Layer 3 of a small transformer language model trained on English Wikipedia (15 layers, counted from 0, width 64).
A neuron's activation on a vector x is GELU(weights . x), where the dot is the dot product.

Input weights of the MLP neurons that the questions are about. A number n stands for (n - 500) times 0.0015.
n3: 506 537 402 608 589 303 737 492 667 522 511 400 640 426 698 352 290 644 646 496 628 544 391 469 484 338 519 558 223 699 624 655 324 581 496 430 713 449 635 476 586 389 353 397 586 431 519 453 531 470 714 403 467 453 449 595 678 218 420 366 502 416 517 381
n10: 689 280 566 397 312 470 344 366 483 582 496 475 505 602 601 492 472 568 563 461 282 699 586 507 583 653 340 618 638 466 183 556 366 370 447 278 587 353 402 560 528 506 567 739 433 525 492 505 653 609 490 552 474 485 657 379 659 666 493 549 499 506 417 336
n21: 418 530 538 599 423 455 599 555 497 358 432 433 584 481 486 760 462 503 559 451 563 481 335 325 514 612 494 489 629 399 380 497 431 405 527 522 539 332 296 287 570 542 562 404 588 461 467 390 606 574 180 427 500 317 872 449 548 773 714 653 630 549 491 466
n48: 501 617 318 487 250 641 582 612 530 418 609 521 487 360 661 386 455 646 463 480 377 473 597 366 501 660 550 564 494 590 547 650 198 454 360 835 802 167 514 621 662 487 342 595 430 547 444 471 414 620 664 532 452 789 298 603 318 594 369 372 409 397 434 331
n52: 625 474 549 728 394 520 484 344 441 621 451 463 412 462 298 467 402 490 544 323 275 584 493 555 582 578 487 638 532 572 532 724 457 530 564 309 512 320 474 552 484 394 398 640 449 486 417 479 428 778 553 421 675 448 539 507 539 692 625 455 313 568 561 528
n56: 471 455 501 422 217 522 588 480 651 336 490 442 635 305 556 518 617 493 427 330 586 545 318 540 294 486 575 630 534 704 659 620 530 506 671 568 353 512 379 471 573 369 450 462 546 538 575 465 566 562 684 450 445 642 697 410 588 430 606 581 353 390 449 536
n57: 579 241 563 376 509 637 579 47 610 401 681 467 593 457 534 418 559 525 387 411 810 517 256 559 478 604 392 467 457 567 576 727 534 358 616 398 419 314 634 617 565 188 332 605 599 423 827 535 481 617 508 494 615 681 495 277 497 282 490 425 566 540 561 643
n76: 307 590 318 547 457 580 567 583 526 450 412 771 252 645 590 389 677 653 467 351 392 643 761 561 544 687 648 246 260 534 449 505 413 440 434 381 544 137 554 546 681 327 565 346 698 415 390 546 444 755 538 367 351 637 569 580 491 659 557 647 466 442 484 215
n78: 433 557 476 414 355 532 415 515 432 483 504 453 624 297 444 523 432 442 676 545 594 453 305 637 402 505 662 608 526 478 651 536 642 536 534 558 446 462 393 568 394 517 566 536 404 488 452 538 472 590 679 516 414 481 529 617 582 662 359 611 513 437 634 368
n94: 451 387 631 427 466 497 462 465 463 489 515 581 416 506 599 341 471 524 475 547 572 377 440 446 464 649 459 568 431 419 506 638 614 460 457 541 465 468 453 432 510 464 552 499 514 551 576 570 555 637 455 544 420 493 530 383 376 569 514 559 649 693 400 443
n100: 421 501 525 355 431 615 581 478 339 524 396 616 579 540 572 384 597 419 297 435 508 536 521 607 411 354 470 268 469 505 611 448 642 461 659 722 522 506 287 451 646 460 547 502 423 591 524 376 467 552 520 507 481 478 660 552 406 472 482 962 529 275 363 550
n105: 486 321 478 764 304 695 519 759 404 331 337 313 637 415 314 782 254 611 641 576 517 494 432 521 667 516 307 571 434 637 495 658 267 546 529 529 353 515 258 464 535 334 554 612 395 663 344 769 747 612 497 776 470 347 805 550 577 370 294 354 363 499 636 276
n106: 622 424 540 202 407 570 504 603 281 605 393 396 435 261 599 466 562 447 656 404 611 405 611 614 389 534 606 582 372 415 739 469 492 472 603 648 574 420 500 405 375 536 604 686 446 184 703 410 564 610 662 668 442 587 494 660 454 495 657 472 280 429 407 688
n109: 424 476 512 614 590 557 311 518 626 506 500 472 477 402 391 518 483 814 200 553 511 436 572 564 491 437 569 547 528 396 454 432 490 437 368 448 384 556 773 382 434 505 455 658 465 408 475 356 532 552 539 461 535 374 530 382 565 596 576 606 499 455 542 661
n126: 441 590 587 524 545 389 541 321 481 549 309 465 520 499 525 425 563 291 635 525 624 531 266 513 252 438 459 441 428 665 599 502 518 540 760 576 452 509 445 561 486 507 312 477 605 563 557 515 627 391 649 470 289 604 557 519 391 430 667 426 552 403 346 639
n156: 331 356 250 641 449 553 523 460 418 555 370 502 647 410 495 724 439 384 506 460 670 594 427 392 379 629 604 773 567 559 406 532 390 422 397 509 431 524 613 433 491 431 461 405 567 439 421 709 480 521 713 799 353 634 519 630 268 333 472 588 382 458 745 590
n161: 660 310 620 536 444 468 332 721 754 344 460 508 450 331 586 579 472 652 464 325 670 520 684 518 428 283 277 478 712 489 422 542 749 480 637 517 431 625 500 343 395 345 589 185 425 461 428 458 474 606 623 277 705 446 500 664 386 473 785 615 470 614 341 465
n179: 530 521 415 576 452 586 600 533 428 366 513 510 475 607 514 563 417 713 566 391 627 752 536 422 468 511 529 629 499 387 523 783 215 387 708 482 470 631 394 455 490 302 574 631 497 495 567 415 489 498 585 320 235 566 443 310 588 541 507 413 536 524 373 457
n215: 697 495 656 744 460 579 580 539 489 308 552 475 592 378 678 528 552 610 501 516 458 461 483 331 706 527 303 569 352 659 426 568 601 527 498 596 403 356 521 526 560 651 400 445 342 424 382 438 533 472 454 585 325 546 435 482 441 399 432 495 348 434 665 580
n219: 667 371 531 461 611 304 631 501 555 440 511 401 472 313 433 563 598 473 496 386 552 548 515 635 382 472 648 704 368 411 417 517 477 343 412 482 500 442 525 576 616 580 537 572 616 431 388 440 550 511 577 358 445 406 502 516 570 757 435 661 382 634 461 389
n220: 781 484 631 569 626 635 547 433 674 714 426 477 565 501 432 568 417 556 225 494 557 466 572 520 564 331 448 246 376 517 710 574 608 299 579 447 621 517 694 395 550 492 516 406 407 448 526 581 577 558 553 463 477 606 469 430 466 424 635 352 263 325 314 578
n224: 534 547 263 589 577 543 613 400 314 581 700 488 459 485 653 325 361 577 458 386 542 677 516 518 509 683 489 549 463 829 524 879 439 411 336 598 651 655 488 503 436 455 143 731 515 499 402 307 638 574 461 648 268 518 419 649 148 657 696 409 665 351 308 438
n238: 621 481 543 802 652 346 606 559 228 277 361 412 716 352 561 503 618 440 603 675 440 338 530 344 408 561 454 673 466 560 412 556 416 372 533 524 374 333 481 659 322 476 352 741 608 649 335 453 505 368 417 524 503 723 777 431 642 399 468 691 558 398 605 356

Each question shows a token from some text and the vector x that enters the MLP there. A number n stands for (n - 500) times 0.0086.

" population": 469 594 484 436 306 271 469 351 649 536 371 577 597 600 775 476 533 342 408 605 431 446 495 495 582 492 512 581 378 693 666 394 357 285 626 494 327 523 551 385 525 488 719 436 608 777 420 430 367 463 372 535 431 427 386 506 593 624 469 579 565 639 612 550
The neuron with the highest activation: n100

" |": 464 680 478 469 251 298 477 370 600 605 454 627 425 612 623 429 641 311 387 604 524 341 565 440 734 522 397 497 375 580 579 393 390 356 650 580 333 545 646 419 542 379 754 580 595 715 479 336 382 429 505 601 520 369 444 562 489 637 466 418 535 620 548 492
Which three neurons fire most, strongest first? n76, n94, n100

" a": 541 641 594 491 292 471 456 451 505 595 348 478 486 455 540 505 635 252 447 614 435 304 584 494 729 580 561 531 320 676 541 201 393 384 673 587 411 594 574 357 421 364 705 488 538 759 510 412 383 489 519 572 501 343 374 514 458 674 560 478 637 582 554 516
The two highest activations, in order: n100, n106

" al": 580 632 579 603 286 379 562 366 647 435 402 481 542 566 610 517 494 260 435 575 558 307 502 448 670 609 525 496 296 693 585 333 430 419 615 484 473 668 571 334 499 357 603 466 548 870 400 277 533 528 517 548 606 304 453 530 596 584 444 459 518 581 525 434
The most active neuron and its activation: n105, at about 1.3

"am": 598 536 487 430 296 308 401 472 671 533 354 479 482 556 616 541 462 67 397 560 427 362 521 395 607 561 521 607 423 661 576 477 355 455 605 574 377 681 651 487 540 467 763 482 676 720 439 238 479 506 452 448 532 418 418 487 528 579 474 485 620 644 620 506
The most active neuron and its activation: n219, at about 0.43

" Con": 581 625 498 474 271 395 486 403 706 519 339 441 532 480 722 395 556 376 374 679 509 432 535 513 666 545 536 548 482 576 519 340 388 416 510 608 286 639 594 418 424 398 589 522 610 733 470 228 419 521 556 539 324 399 396 516 667 651 412 412 555 654 547 609
The neuron with the highest activation: n109

"H": 608 524 424 501 293 275 494 327 666 574 469 511 532 496 515 511 528 233 451 688 451 419 571 510 642 620 513 571 393 599 707 429 354 388 626 603 377 639 614 399 477 389 654 532 661 657 626 275 458 513 456 407 471 290 419 405 416 528 369 445 601 645 609 639
The neuron with the highest activation: n57

" G": 476 606 375 535 349 326 525 322 686 514 457 570 572 450 607 368 515 280 396 683 524 377 562 424 733 637 478 467 470 566 641 326 416 405 558 549 319 693 602 392 366 487 676 617 586 765 581 294 554 493 578 506 375 255 393 443 486 540 489 411 518 654 641 518
The neuron with the highest activation: n109

" or": 587 710 573 542 351 403 511 460 656 486 408 579 501 581 575 503 533 214 449 616 462 290 533 519 640 580 416 475 301 674 625 299 448 345 602 472 466 615 594 339 468 372 658 505 606 864 536 320 317 548 464 552 500 366 402 520 535 645 502 336 560 545 448 518
The neuron with the highest activation: n220

" day": 599 612 542 486 286 291 433 401 566 563 432 595 510 511 684 416 591 293 456 683 434 340 476 502 596 494 530 593 518 643 572 484 388 389 627 587 409 466 654 430 381 392 648 477 593 871 377 391 389 415 483 426 493 306 334 513 514 689 402 481 533 643 583 600
The neuron with the highest activation: n238

" in": 529 705 488 510 264 440 463 333 590 553 357 542 415 471 706 399 569 280 414 704 454 385 579 460 720 534 484 604 410 587 540 267 444 364 608 639 420 487 659 496 465 387 643 485 598 841 433 359 372 536 471 593 520 383 403 480 576 613 455 401 538 605 532 491
The most active neuron and its activation: n48, at about 0.92

"\n": 468 670 490 504 343 376 497 267 591 600 421 673 419 522 640 367 562 294 330 633 551 413 573 381 687 473 446 536 385 684 545 456 384 407 543 540 439 646 612 346 384 425 709 583 517 797 516 305 462 394 463 659 609 308 367 546 466 635 520 406 641 599 518 484
The neuron with the highest activation: n224

" pre": 586 680 519 519 277 459 497 417 599 572 387 507 573 521 633 375 642 380 459 650 489 431 419 553 750 499 490 543 400 625 553 294 359 435 497 604 387 481 604 344 392 350 667 434 610 894 365 406 486 543 496 560 464 325 323 429 497 676 486 460 525 595 525 581
Which three neurons fire most, strongest first? n94, n215, n126

" single": 561 583 478 451 308 379 476 434 598 603 382 483 487 397 628 518 567 281 453 605 438 353 517 413 550 524 532 568 420 669 579 449 440 331 645 545 276 534 585 507 392 462 847 482 636 816 460 411 446 421 388 577 524 341 292 586 464 659 500 440 564 620 635 567
The most active neuron and its activation: n78, at about 0.43

" ": 503 655 563 525 275 330 486 397 604 486 395 488 422 583 604 495 671 358 392 608 445 378 524 350 746 516 371 617 348 647 672 336 465 430 585 581 410 612 674 383 449 461 694 469 602 790 486 340 333 479 510 653 404 326 414 488 410 585 521 484 526 661 544 538
The most active neuron and its activation: n215, at about 1.1

"2": 583 699 418 502 234 392 507 407 662 514 431 492 408 560 655 433 566 352 418 651 392 423 504 524 539 597 459 521 388 499 677 517 387 343 596 640 361 745 641 398 464 478 687 509 615 759 517 279 403 359 456 490 452 307 435 516 504 560 517 419 533 707 578 512
The two highest activations, in order: n179, n94

" per": 575 688 584 535 269 426 483 428 669 565 418 491 564 527 720 486 554 373 432 589 389 388 426 478 690 572 514 595 319 565 575 285 448 335 663 506 358 489 525 303 493 378 660 501 634 802 420 410 341 502 522 624 472 375 331 484 559 651 517 442 514 595 508 566
The most active neuron and its activation: n215, at about 0.53

" sh": 553 566 335 600 325 343 444 416 631 605 471 564 572 512 561 413 631 183 447 594 496 326 530 528 633 522 414 603 523 661 623 381 520 347 654 449 367 588 387 396 502 337 632 522 568 853 451 335 429 589 489 539 526 369 422 403 452 609 399 424 522 709 610 594
The most active neuron and its activation: n52, at about 0.83

" was": 455 705 527 541 261 303 456 377 586 490 426 612 590 383 671 391 644 302 397 608 510 374 529 509 659 522 452 515 395 685 641 336 392 308 592 575 374 626 607 501 497 441 709 496 445 785 431 332 381 469 398 508 444 410 461 471 527 673 486 503 563 620 583 588
The most active neuron and its activation: n100, at about 1.1

"ens": 585 678 569 504 272 178 420 405 722 532 426 492 561 633 693 439 585 233 408 553 472 454 414 506 556 602 433 582 410 640 567 450 349 334 609 563 387 602 638 362 552 484 692 475 536 707 467 339 432 493 433 475 545 379 340 468 626 569 436 454 614 674 571 480
The neuron with the highest activation: n3

" est": 577 607 484 470 356 394 523 424 535 497 374 627 685 520 602 479 545 255 452 505 396 293 482 561 650 474 408 542 358 670 624 395 320 452 628 509 430 601 570 318 439 448 664 528 441 902 436 387 440 482 427 552 418 292 399 582 654 643 461 428 607 695 519 574
The most active neuron and its activation: n105, at about 0.8

" j": 548 547 377 623 295 364 493 402 576 582 458 453 626 500 566 412 584 231 414 599 602 369 546 408 686 622 600 592 369 714 576 360 416 488 668 457 406 639 478 394 590 398 661 436 564 842 458 328 503 522 474 511 487 282 354 367 521 572 455 442 491 685 627 473
The most active neuron and its activation: n105, at about 0.72

".\"": 514 516 494 556 265 318 359 393 599 608 319 561 386 536 715 550 630 243 496 596 531 451 635 399 631 535 387 539 431 566 612 434 378 360 590 563 372 575 608 450 450 416 671 558 460 832 423 356 421 414 431 560 601 259 430 552 530 593 488 508 610 573 599 654
The most active neuron and its activation: n10, at about 0.3

" l": 573 605 426 493 314 297 363 408 638 523 390 505 592 503 480 479 586 241 469 579 531 266 600 495 726 550 335 533 418 653 633 340 508 402 673 505 449 603 519 376 452 446 690 457 533 848 540 327 466 512 481 473 481 395 294 525 496 623 524 510 586 672 577 534
The neuron with the highest activation: n161

" return": 566 665 523 528 266 292 348 472 588 603 397 514 495 407 720 358 676 317 347 546 499 394 489 471 586 531 507 559 500 706 569 387 407 427 671 520 390 577 552 392 466 440 631 508 474 841 365 408 436 468 429 480 403 251 437 585 585 634 486 571 566 681 612 524
The most active neuron and its activation: n100, at about 0.73

"ces": 559 693 575 517 249 235 499 392 600 599 440 631 497 599 712 480 715 153 450 573 488 436 549 474 644 602 506 526 438 625 533 389 364 374 518 480 418 541 700 421 476 412 571 570 518 760 424 398 383 465 521 519 455 282 332 449 524 592 424 454 586 635 643 498
The neuron with the highest activation: n10

".\n\n": 435 658 511 545 289 305 405 273 659 535 365 619 482 527 652 442 624 315 451 645 533 423 603 424 643 537 440 582 399 593 620 323 395 338 556 542 400 612 572 438 437 452 664 591 413 785 462 332 378 435 403 677 601 332 457 492 532 578 434 541 619 684 488 570
The two highest activations, in order: n94, n100

"-p": 576 715 487 550 274 367 398 447 646 603 380 405 557 482 725 480 587 347 417 591 489 402 551 383 700 580 525 613 445 588 625 413 460 463 631 448 270 615 376 365 489 455 700 570 558 725 476 287 418 483 564 497 449 375 323 425 511 552 510 377 563 701 480 609
The neuron with the highest activation: n179

" music": 584 562 483 425 333 351 481 445 623 581 347 605 485 435 624 421 720 170 444 468 469 382 553 407 628 584 483 523 462 594 561 418 544 359 595 431 375 580 560 493 400 499 760 551 603 770 443 418 429 494 470 567 489 223 221 489 561 643 601 426 526 605 729 541
Which three neurons fire most, strongest first? n219, n94, n52

"itions": 597 636 582 476 319 231 400 375 625 647 411 605 505 626 764 502 679 208 414 537 419 476 522 509 628 581 474 548 396 642 580 474 350 371 581 459 398 519 649 372 474 503 684 571 561 728 413 420 355 439 491 483 459 224 336 414 529 577 427 480 618 584 655 538
The two highest activations, in order: n10, n94

" mon": 601 573 496 553 305 361 525 327 681 484 360 408 586 525 598 389 520 309 439 656 561 385 460 526 635 596 540 543 471 685 552 463 455 416 550 590 374 539 605 389 558 402 636 409 652 910 433 302 476 574 483 479 554 302 302 452 562 625 432 358 444 626 585 487
The two highest activations, in order: n3, n56

" first": 553 663 476 474 245 411 441 402 551 559 457 552 551 394 662 458 601 281 440 575 438 331 512 490 581 491 584 525 400 652 553 381 453 418 727 512 313 563 559 457 424 500 721 521 565 863 450 409 453 391 386 499 396 322 385 573 551 659 447 472 576 679 618 513
Which three neurons fire most, strongest first? n78, n126, n238

" the": 534 650 534 547 286 418 456 393 603 516 364 520 372 402 599 521 545 265 434 631 448 373 571 500 636 571 590 511 372 682 597 257 442 307 662 597 332 629 489 410 486 420 679 553 661 726 527 378 262 452 502 590 487 377 399 503 519 651 491 406 652 615 628 513
The neuron with the highest activation: n126

" Al": 659 605 551 508 299 320 530 331 693 485 360 421 425 497 602 462 533 276 364 607 590 383 568 430 633 666 528 571 381 684 555 246 374 460 605 522 409 730 612 453 484 346 609 480 563 725 453 274 579 567 539 525 498 337 424 543 633 622 449 403 538 579 585 393
The two highest activations, in order: n3, n219

" bl": 534 538 354 552 291 359 335 371 661 501 475 529 540 484 597 447 498 211 411 582 550 335 603 416 621 509 449 548 434 715 554 461 487 407 698 434 415 694 493 443 483 437 677 486 588 889 455 343 525 530 494 437 560 315 402 406 541 618 441 494 566 649 669 514
The neuron with the highest activation: n161

" s": 589 635 465 514 277 370 371 416 527 540 443 513 566 569 617 422 548 306 459 581 477 365 575 412 763 537 493 557 295 692 595 236 406 414 619 520 418 563 585 376 436 446 672 455 539 903 455 321 469 551 581 482 437 376 414 422 487 605 497 542 542 640 603 574
The neuron with the highest activation: n215

" res": 525 584 485 587 278 320 435 405 612 609 371 514 644 561 719 417 658 339 379 564 440 452 496 442 716 481 476 625 381 641 550 371 404 434 624 523 402 602 519 323 516 389 617 429 583 771 364 393 337 567 506 595 429 368 357 360 599 679 462 478 562 664 569 587
The two highest activations, in order: n215, n94

",": 531 669 526 537 291 425 494 458 687 569 404 521 411 519 666 458 598 276 439 594 530 397 573 380 612 600 421 541 410 596 625 381 403 258 587 612 370 537 531 478 499 405 793 578 496 769 447 285 296 419 479 544 505 392 462 500 490 685 408 376 517 599 559 606
The neuron with the highest activation: n48

"1": 604 695 451 588 241 418 469 369 641 532 435 462 437 549 632 463 597 338 472 624 397 456 513 502 564 582 485 565 404 495 648 495 367 333 636 678 332 740 657 375 432 446 687 472 558 716 505 345 363 372 481 484 461 310 444 493 416 587 453 425 525 744 589 542
The most active neuron and its activation: n179, at about 0.83

" |\n": 536 728 431 506 316 388 412 271 631 527 359 604 443 462 640 398 661 329 390 607 543 427 589 375 697 478 506 526 421 627 575 522 343 405 535 572 371 661 574 414 424 448 754 545 510 751 434 266 465 403 537 617 562 357 387 557 430 673 490 426 613 643 498 492
The neuron with the highest activation: n224